Layer 3 of a small transformer language model trained on English Wikipedia (11 layers, counted from 0, width 64).
A neuron's activation on a vector x is SiLU(gate . x) times (in . x), where the dot is the dot product.

Input weights of the MLP neurons that the questions are about. A number n stands for n times 0.0017.
n1 gate: -15 22 40 -91 -84 -56 -172 -137 -1 -126 50 8 -112 -111 -6 238 7 47 29 -187 -169 -150 16 66 -133 100 -8 84 331 43 225 -182 -280 89 5 90 7 -38 -221 310 -56 -71 -6 -151 -45 59 -15 36 -100 -72 -110 83 123 266 36 -30 27 -33 -108 -120 -33 -254 26 -25
n6 gate: -161 77 113 -335 -124 -197 -130 41 -178 -19 101 203 11 96 122 76 224 -80 243 83 -6 -206 -185 -23 10 105 79 28 -66 175 86 -93 -103 23 -44 -193 78 -22 20 -185 285 -57 -132 -138 -24 477 281 -31 200 -212 -16 292 -311 128 109 90 91 -20 -23 -161 7 107 128 50
n36 gate: -9 229 -196 -19 -97 -159 81 61 -232 -101 26 -72 172 78 210 133 19 -22 293 -28 -238 -119 -158 104 -102 -42 -81 -209 29 85 180 16 108 126 -51 136 18 96 -72 -128 173 250 -338 -101 156 306 36 85 -17 -33 104 -60 -95 -24 168 16 -3 55 52 -72 128 163 139 64
n60 gate: 131 67 139 -11 102 97 112 11 -10 122 -12 -111 4 -59 -142 111 136 -88 -62 -33 299 -10 -296 -130 -64 -39 -123 -328 116 -157 -89 -167 154 -18 69 72 -169 -260 154 140 -74 75 -246 36 -367 274 1 64 257 -252 -206 159 -156 -11 -58 89 18 -260 122 -92 163 16 91 -239
n71 gate: 90 109 -6 26 -239 -152 -239 -5 -309 10 -44 -20 -54 -47 -21 -215 105 -31 31 103 -60 -237 161 1 -105 41 47 198 97 -174 108 -186 -186 -168 -192 43 -358 65 -135 253 51 -176 46 -326 9 59 182 332 -253 -154 111 -152 -73 58 -117 -41 66 -30 20 -65 -51 41 -62 -160
n76 gate: 41 90 -232 339 -102 -75 -26 -62 -33 -128 187 -267 -70 -19 -37 147 -45 -38 125 9 -232 -83 -154 146 -13 -32 244 92 234 -33 33 -69 -80 16 -120 35 -43 138 -122 -50 47 141 -108 -64 84 44 55 -2 -7 197 106 -68 -167 -46 94 129 13 -50 109 -71 74 -159 116 1
n81 gate: -33 60 201 191 194 217 -54 86 -25 221 133 -74 5 47 55 231 27 -226 -11 -63 -3 -20 -114 -174 -210 120 -205 -302 9 79 -95 -25 -51 140 -172 -110 -30 -49 -117 263 -23 152 -239 -51 43 177 66 383 122 -160 2 12 -283 -19 -65 -37 -243 -115 -57 -127 -143 -107 -58 -111
n85 gate: -17 131 161 -113 -64 169 -249 70 -26 262 -152 134 4 -62 77 -15 107 101 432 -67 -135 43 -328 -11 44 130 11 60 37 31 -106 -65 -181 151 15 -39 258 -65 -198 57 -53 86 -304 177 1 345 12 262 27 -178 103 76 -143 131 -119 -71 -21 24 314 -95 -96 -56 -54 64
n134 gate: -331 144 -36 -273 240 14 152 -32 -130 2 223 -321 44 96 302 40 60 50 153 -345 94 113 -143 164 -17 161 8 -195 118 269 -13 82 202 110 -125 -83 -241 -24 -85 7 460 155 -231 88 -130 89 -16 96 285 -242 -99 16 -157 110 166 -56 -162 101 8 -24 -243 163 -153 14
n145 gate: 157 -46 -73 59 -160 -16 25 -72 -22 97 204 81 -99 -83 -77 172 -15 -253 -236 -40 -89 -263 -22 120 -32 -59 119 133 -9 46 13 -115 -250 158 105 36 108 142 -69 -4 -168 37 -87 100 -31 110 -5 -87 -145 165 -39 -56 72 -85 220 -50 63 88 137 -120 -196 -108 -107 76
n160 gate: -122 95 -117 9 -141 -211 -26 176 -39 -48 97 -4 -64 -134 271 -13 1 -19 88 171 -284 -143 -166 237 -385 84 133 129 -90 -19 33 117 -140 88 -239 64 -157 -24 -35 -126 173 -5 -124 -188 -9 80 236 67 221 123 -21 63 44 -34 -1 134 -50 60 29 94 -105 -70 167 69
n163 gate: -118 -45 42 -115 107 -155 -16 -43 -17 -57 -99 -21 -20 -191 71 77 -97 -204 -83 -38 -54 62 28 110 -179 103 -114 95 -12 20 -84 -58 13 -80 -194 -52 -120 26 -43 -12 -3 46 -45 -25 -186 39 -159 -37 131 -123 -172 -97 -148 72 198 -264 30 7 76 2 -159 137 -44 64
n174 gate: -5 -21 145 148 -194 86 91 55 278 175 350 -44 -123 -70 148 8 279 175 -93 14 96 70 -45 -203 -134 -2 31 -144 42 -222 1 86 -83 194 -193 158 58 -278 -68 -67 164 -106 33 68 35 201 -37 140 113 -235 -259 302 -241 104 -135 -36 -67 -132 -45 -194 94 223 94 35
n175 gate: 48 370 48 125 -50 53 50 -40 -161 186 135 -88 55 -156 -47 104 185 -85 133 8 -128 -218 -200 5 166 69 43 -121 26 -89 245 -40 -52 201 114 -99 -23 61 -85 -45 3 53 -92 -50 -133 236 59 -133 -265 70 -43 4 58 34 122 -69 -6 -55 134 -85 241 -296 -49 34
n183 gate: -28 174 -143 -113 182 -15 -429 -70 -110 -99 -23 -21 -139 -340 0 161 219 -26 -19 3 -24 21 50 143 -144 57 82 36 19 159 -51 -36 -378 291 -130 88 -208 -24 84 -102 -219 30 28 157 -261 66 -42 23 -85 -405 51 80 53 260 84 -98 -70 -58 -449 28 115 -251 99 -294
n1 in: -39 -75 57 -92 -104 -42 0 -48 32 -154 6 75 -100 -52 117 65 -194 46 -96 -133 82 -43 -41 -52 39 38 -96 61 -22 7 84 -71 -169 73 89 39 33 193 -108 212 14 -14 80 190 179 -9 -113 -260 -62 60 92 -53 132 -137 -180 65 121 87 65 21 149 -213 127 10
n6 in: -19 69 -145 -54 205 148 5 248 75 137 -149 -195 -11 -50 152 132 21 44 -148 47 -121 67 30 162 -159 -134 -64 -59 -6 186 -85 -234 -78 101 -22 104 29 196 -295 -134 71 83 -20 228 5 -54 -40 10 -227 252 -77 -49 -157 -25 -119 -170 -274 145 111 251 1 93 91 -15
n36 in: -57 127 -94 66 -74 93 26 145 -177 -142 4 179 70 -5 244 4 -3 14 74 170 -309 -8 -171 -14 -7 10 -32 -214 -217 70 -54 47 89 89 -22 163 158 21 74 45 -140 286 -121 200 154 -2 -94 48 24 22 144 -95 -148 -71 165 -28 -111 -15 84 -32 -74 41 97 11
n60 in: 178 -5 215 -44 49 162 -7 42 206 95 -137 -146 34 33 127 -20 -63 -111 -5 2 86 -158 -151 -24 289 -34 -146 45 -10 -235 -67 110 85 -28 168 -43 -152 -32 44 103 6 33 -219 -68 -188 -26 -52 108 10 9 -20 81 -134 -179 -252 50 -3 -235 79 -160 10 -122 -241 -140
n71 in: 42 73 22 5 81 27 -158 -45 -109 15 189 -1 -234 -3 33 50 52 -78 65 120 -138 44 122 -218 32 -37 -96 208 -53 -67 -50 -110 168 139 104 33 -209 151 -162 135 70 113 151 -288 0 -15 -36 -185 218 229 -68 -26 -30 6 15 74 2 64 31 88 70 -17 -167 -1
n76 in: 40 -120 -104 -12 78 -60 1 121 107 190 -32 -5 -91 61 -72 -1 -5 37 -202 257 128 -40 -65 68 -32 -37 -35 -187 -157 102 330 95 -81 57 42 24 51 16 131 -122 -36 -37 -39 -68 43 -61 48 -34 18 24 -100 -76 -138 -79 74 7 -115 58 -80 65 234 -94 107 117
n81 in: -98 48 41 94 176 101 -67 70 -209 -62 -23 -92 46 -105 243 96 -66 -128 -91 -164 50 -155 -17 1 -21 154 87 -46 17 -278 40 -19 155 19 -100 -102 -13 -161 -22 109 -162 1 85 50 74 0 -66 79 80 -92 173 247 -93 11 3 -225 16 134 -49 -113 -270 -46 -83 -187
n85 in: -35 -56 0 247 -117 -165 28 87 103 154 -28 2 -24 64 -150 57 -40 -76 38 -66 228 -20 155 164 -350 -116 -380 -3 149 0 -65 32 -35 -87 -101 -32 -62 53 -94 -129 175 -10 7 -67 89 -30 100 -205 -64 150 -48 129 -179 162 -137 55 -68 201 -157 5 -225 -7 212 168
n134 in: 158 -167 299 138 24 -159 35 239 -127 -32 -243 290 -50 -38 -2 -107 23 -83 66 308 76 19 274 -25 -114 -109 -131 59 -324 -83 -164 -51 -75 -298 72 -87 40 -1 261 49 -211 -78 211 58 157 -106 -23 64 0 -16 59 -143 -32 -162 -25 -56 163 55 -25 -104 83 48 90 -67
n145 in: -19 -125 -49 25 142 -79 212 -118 80 -35 -192 -119 138 22 77 30 104 120 79 -159 -33 144 105 -48 132 -41 90 110 8 101 2 319 116 -437 -3 38 -81 12 -100 -13 -17 -67 106 -76 47 -282 45 38 -208 92 9 -115 4 -9 -44 49 -84 49 238 27 82 -69 26 -133
n160 in: -89 -2 56 102 -1 -187 -100 -101 -52 -213 174 -3 99 60 110 150 -116 68 133 -64 -114 -215 120 136 173 -95 -47 50 -105 27 -108 -23 -169 -118 314 -67 -94 1 61 0 84 -141 -93 0 -121 -6 69 85 -52 62 92 -96 -49 -43 -6 39 125 14 146 -19 -90 40 140 -248
n163 in: -52 -83 123 132 39 72 -85 -26 59 7 -173 46 -96 -101 140 -89 -189 -48 33 8 13 42 192 12 -23 22 -72 19 80 -146 -165 -94 -173 -124 -67 42 -50 -110 -14 -32 -8 118 57 103 -44 -103 -74 -38 -89 42 -4 -22 -119 -4 214 -78 153 45 144 -29 -8 -32 32 -63
n174 in: 95 -33 -12 -185 -85 78 73 109 -82 38 10 -44 -1 86 327 37 -237 30 19 -80 196 -23 127 -36 -47 27 136 134 92 -118 111 34 16 118 -109 22 -129 12 -270 65 126 110 -75 63 -98 -60 93 118 150 -231 -7 186 68 -296 -145 130 -135 -56 -8 -78 -206 -161 -53 257
n175 in: 38 -93 138 145 58 88 75 -98 -43 -146 -110 65 -122 -3 -93 -158 -65 -66 183 -32 88 -93 -77 64 -20 -66 -29 19 21 -220 -88 2 170 -200 131 18 -280 -91 38 149 37 -72 56 59 -127 111 -61 33 54 -17 226 -165 123 202 -27 91 119 -7 20 88 -178 -132 -39 48
n183 in: 43 -13 -194 -170 -149 33 -88 -87 -31 -7 -167 119 -132 -40 55 -90 118 -87 -139 -239 74 55 -155 -16 -153 212 -95 54 137 -52 -39 -194 80 145 -138 132 -280 158 -34 206 -84 -114 249 200 -232 -81 -171 35 160 -270 1 105 106 250 -31 -296 112 -62 -386 -67 22 -187 -20 116

Each question shows a token from some text and the vector x that enters the MLP there. A number n stands for n times 0.011.

"ing": 50 -74 36 65 -11 -53 -31 73 -39 -14 -51 -98 -8 189 23 34 26 -79 -28 43 42 -65 30 4 -2 -68 -11 115 -130 93 27 -8 -26 15 75 54 29 19 49 -46 14 -19 -103 -29 8 31 -10 -41 21 51 45 35 -16 -185 -36 5 44 24 -1 68 64 93 38 57
The neuron with the highest activation: n6

"pos": 6 -93 11 76 123 81 -54 42 46 -72 -38 -161 13 82 25 64 -42 -108 -51 67 -92 86 -50 12 -33 72 -36 3 -136 11 45 10 8 1 10 1 153 18 19 -98 -132 -4 -94 3 189 -94 -24 -80 -100 159 -91 -69 -97 23 -81 -105 43 177 52 87 68 101 29 -129
Which two neurons fire most, strongest first? n76, n174

" Republican": 107 -6 -44 -58 -23 33 -34 43 49 186 14 79 -54 165 -113 -87 -1 -166 103 61 10 25 97 -64 -52 19 -24 28 10 18 -74 -11 3 -16 40 7 -7 138 33 19 -36 -1 68 129 23 -54 38 -85 80 151 -23 -125 2 50 90 -25 17 -9 -36 -33 105 27 -4 -12
The most active neuron and its activation: n81, at about 0.94

" D": -39 -34 15 55 89 3 -101 78 -32 38 -95 126 6 38 -26 -95 -91 -11 -140 -106 107 99 -41 3 -39 -92 1 -17 -320 -39 -6 -51 -45 34 -76 10 -32 -28 -3 -92 -5 -62 16 -40 -49 -63 -236 -88 36 44 54 -53 -37 60 1 82 49 -5 56 -122 -9 17 -141 -3
The most active neuron and its activation: n163, at about 2.1

" |": -30 -14 -1 -34 83 8 10 8 22 17 34 -14 17 208 3 78 -4 38 39 -56 83 107 -25 -53 -112 35 2 -106 -112 25 -7 28 91 -13 41 -47 0 -42 92 -11 -9 -14 54 50 -19 -15 -32 -43 13 11 -43 -27 0 81 -67 -15 17 -5 -2 97 8 130 -27 28
The neuron with the highest activation: n134

"y": -21 -41 4 55 -43 38 21 98 -43 12 15 -18 52 158 -5 -40 -21 49 16 266 13 -50 -12 -2 8 -131 11 -75 -280 24 -46 -14 14 -27 -51 38 1 -1 83 -39 -4 9 -26 -2 67 -34 39 80 -71 5 29 -37 27 -37 -8 34 31 19 -19 12 49 48 72 -15
The neuron with the highest activation: n36

" South": 63 116 40 53 43 51 -47 54 55 52 -81 36 -84 139 71 -1 9 -51 71 29 104 -9 83 -7 -132 30 -4 97 -231 -22 -102 -18 65 -51 7 -26 60 98 -5 -79 13 -58 75 0 -98 -94 -65 -75 70 42 44 -31 -55 -6 42 -17 72 -143 -30 18 -19 -94 -44 -15
The neuron with the highest activation: n163

" election": 64 -31 55 2 -1 -17 39 112 53 67 -18 33 -41 194 1 -52 -25 -83 64 -23 -8 0 93 -17 -29 8 39 46 48 -48 -8 58 -21 -127 -99 33 -47 78 -70 -32 -23 30 -25 13 92 -32 23 39 51 112 4 -123 -76 -108 -5 56 -40 6 -19 -49 98 87 22 95
Which two neurons fire most, strongest first? n76, n71

" was": -105 -62 6 58 16 26 -67 17 -50 104 89 -57 77 170 -10 -37 -35 -67 -71 22 41 26 -71 82 131 29 -15 -67 10 -4 53 26 10 -107 34 56 -76 -26 -15 50 33 18 40 92 -17 54 64 41 19 -57 -66 -35 -102 4 -272 39 15 113 10 160 51 -2 -20 68
The neuron with the highest activation: n60

"teen": 100 245 12 76 -133 74 60 34 106 -16 -70 -10 -46 24 -21 131 5 88 52 29 -66 -97 216 96 78 -105 -47 93 54 -79 74 -19 -37 -36 -31 -22 85 48 -210 97 -19 1 -4 -28 30 -25 39 -25 -23 56 84 -60 135 -34 -61 -44 -30 96 -24 160 205 -40 -137 121
Which two neurons fire most, strongest first? n1, n71

" the": -51 87 -13 -21 119 65 -63 -43 48 52 67 47 -48 212 -26 11 13 21 5 -32 -35 11 -3 33 6 69 -53 12 9 13 46 -8 -62 60 -16 36 7 103 -10 50 -35 -53 -80 -14 53 -20 86 -119 3 70 62 -38 -32 38 23 57 -29 61 -40 -58 15 -30 -36 25
The most active neuron and its activation: n1, at about 1

"===": 6 -110 52 -38 176 -26 47 52 17 -69 -8 -13 79 147 102 -45 -33 -30 -17 -63 -55 44 -4 -79 -59 -11 13 -82 -94 99 -111 19 -118 69 24 -102 111 -83 54 -150 25 29 96 27 -74 -116 -3 -9 -57 -86 65 49 73 -132 -61 -40 46 83 -17 7 -49 8 21 -20
The most active neuron and its activation: n134, at about 1.5

"born": -23 -30 7 -45 13 33 -61 32 -15 323 -78 -74 -5 151 -14 85 5 -189 106 -41 -19 100 -104 -35 -10 -65 -72 -42 -26 47 -75 -50 18 3 14 -12 42 24 -114 63 90 72 46 33 19 30 -35 -38 47 164 48 -60 75 16 -84 86 67 87 -49 11 -26 -9 -87 46
The neuron with the highest activation: n85

" club": 105 -35 -54 13 11 -86 -26 28 120 46 75 7 -102 172 -8 -140 -43 -68 85 44 39 -61 5 5 46 -35 32 -5 -77 8 -38 26 -13 -77 -121 22 -11 26 -86 7 19 -42 -38 17 40 -36 21 -46 32 220 -29 -133 43 -104 20 25 -14 52 32 -44 43 23 -19 168
Which two neurons fire most, strongest first? n76, n145

" of": -68 47 30 -30 182 -26 63 46 -46 93 27 -43 -49 168 17 3 -63 28 -91 -31 -28 -2 102 83 -53 -12 18 69 -36 71 79 6 55 -74 -25 41 30 60 27 -136 70 -58 93 -12 82 100 25 -127 59 73 -15 99 -1 -40 95 47 2 36 -130 7 131 5 -50 -3
The most active neuron and its activation: n6, at about 2.1

" in": -52 -39 -13 17 139 -46 31 50 -13 48 -97 -57 18 179 107 26 -51 -144 11 -30 -59 -64 67 93 -121 29 -61 -35 -59 51 38 57 60 -52 -20 32 85 -98 19 -48 -38 -46 86 43 -11 40 -4 -101 -2 -28 -4 1 -39 75 -8 -28 37 169 -21 71 -1 -28 -55 151
The neuron with the highest activation: n134

"ense": 0 -3 56 34 -30 121 -6 10 8 -20 -14 77 -5 164 -3 17 17 -125 77 185 46 0 -20 -24 -76 -56 23 9 -283 -2 -11 25 34 -28 14 -28 -24 -26 88 0 -61 -8 31 103 -50 -13 67 -22 -51 65 2 -118 10 -32 28 58 17 -5 -27 17 -2 66 -7 -79
The three highest activations, in order: n183, n174, n85

" P": -50 28 75 52 68 -11 19 40 57 -65 -53 114 45 26 50 -88 -94 6 -82 -65 26 46 23 79 -8 -41 -62 -41 -366 -69 -85 -55 -47 34 -51 -36 22 9 55 43 -94 -25 73 -38 -31 -97 -240 -23 -73 -29 68 -34 -58 4 -22 -32 29 -37 -2 -133 -42 15 -132 -22
The most active neuron and its activation: n163, at about 3.3

" prior": -6 -3 120 56 -40 7 -82 -11 -14 0 -120 -114 13 142 -76 69 -45 -199 -10 71 -29 -13 132 -48 -103 91 -22 48 46 -151 -10 -50 -21 -59 72 -15 75 107 -35 70 -114 13 10 -56 38 -11 37 -2 51 -34 176 -161 -20 -105 -3 -37 -12 40 17 -61 41 81 -60 -65
The most active neuron and its activation: n71, at about 5.2

"-": 19 6 -34 -35 -12 -38 -47 96 6 76 0 4 -24 178 30 49 -175 13 -31 -56 -20 -18 37 -144 -100 19 -89 -23 -118 4 -53 -1 10 -55 -68 0 23 26 17 -13 -27 5 51 -72 9 -127 -59 -65 73 67 11 93 -23 1 91 23 16 14 -136 21 -24 13 -21 -67
The neuron with the highest activation: n81

"s": -45 -90 -90 25 90 -28 -52 120 -32 -30 -65 48 -21 185 104 42 -23 28 76 79 -21 33 7 94 -41 24 8 200 -49 -37 7 11 9 110 -31 -30 69 44 -31 131 8 39 -44 83 40 -10 66 44 41 -35 81 -49 1 -38 58 115 28 31 -4 95 32 11 36 -69
The three highest activations, in order: n36, n160, n6

"A": -136 12 -12 -39 108 -31 -11 -1 1 67 60 26 24 91 45 127 -90 19 -147 13 -31 31 99 31 157 -68 -26 39 -251 67 85 -46 1 41 117 163 -92 84 -104 45 -54 8 -41 38 -7 -68 -147 -44 -14 11 153 -106 157 7 23 29 44 41 -3 -32 57 20 44 25
The most active neuron and its activation: n145, at about 1.2

"ka": -14 -22 28 1 62 177 9 37 -54 -22 -11 -84 48 48 7 -5 -42 -36 -89 223 85 53 20 27 -32 -92 108 11 -340 20 -32 -34 93 -4 -80 -42 -17 -22 202 100 -4 -97 60 34 -106 -58 6 -61 -86 118 5 -46 31 3 -39 -6 28 59 0 6 -42 -27 -15 21
The neuron with the highest activation: n183

" ": 0 14 -45 -1 69 -7 -30 -9 94 59 42 -12 71 67 -81 -56 -275 52 -26 -48 17 1 33 -33 -82 -21 -65 41 108 11 -40 71 -24 32 -18 101 20 32 8 -74 -28 9 63 32 14 -39 -77 -83 37 62 -50 -24 -16 34 46 -21 246 -1 -42 36 119 17 -53 -15
The neuron with the highest activation: n163

"ive": -57 -79 47 19 -13 -41 10 -94 93 32 -13 86 -4 136 -104 62 9 74 41 142 26 -9 -63 16 -27 -125 -26 -46 -269 -3 57 6 46 1 -5 -54 117 3 161 -100 -2 -33 -20 -9 -4 15 97 -94 -43 68 -4 -10 52 -122 -43 6 8 -63 -36 66 67 -26 -6 105
The neuron with the highest activation: n81

"==": -22 -51 76 31 68 13 27 9 19 -40 -50 -9 131 119 76 45 14 27 -50 -165 -40 44 -58 3 53 -56 -41 -86 128 103 -36 -19 -137 107 79 61 105 20 -85 -188 37 113 71 104 -2 -95 -3 -36 -120 2 37 77 64 -172 -113 12 -28 47 14 54 -9 -12 21 -42
The neuron with the highest activation: n145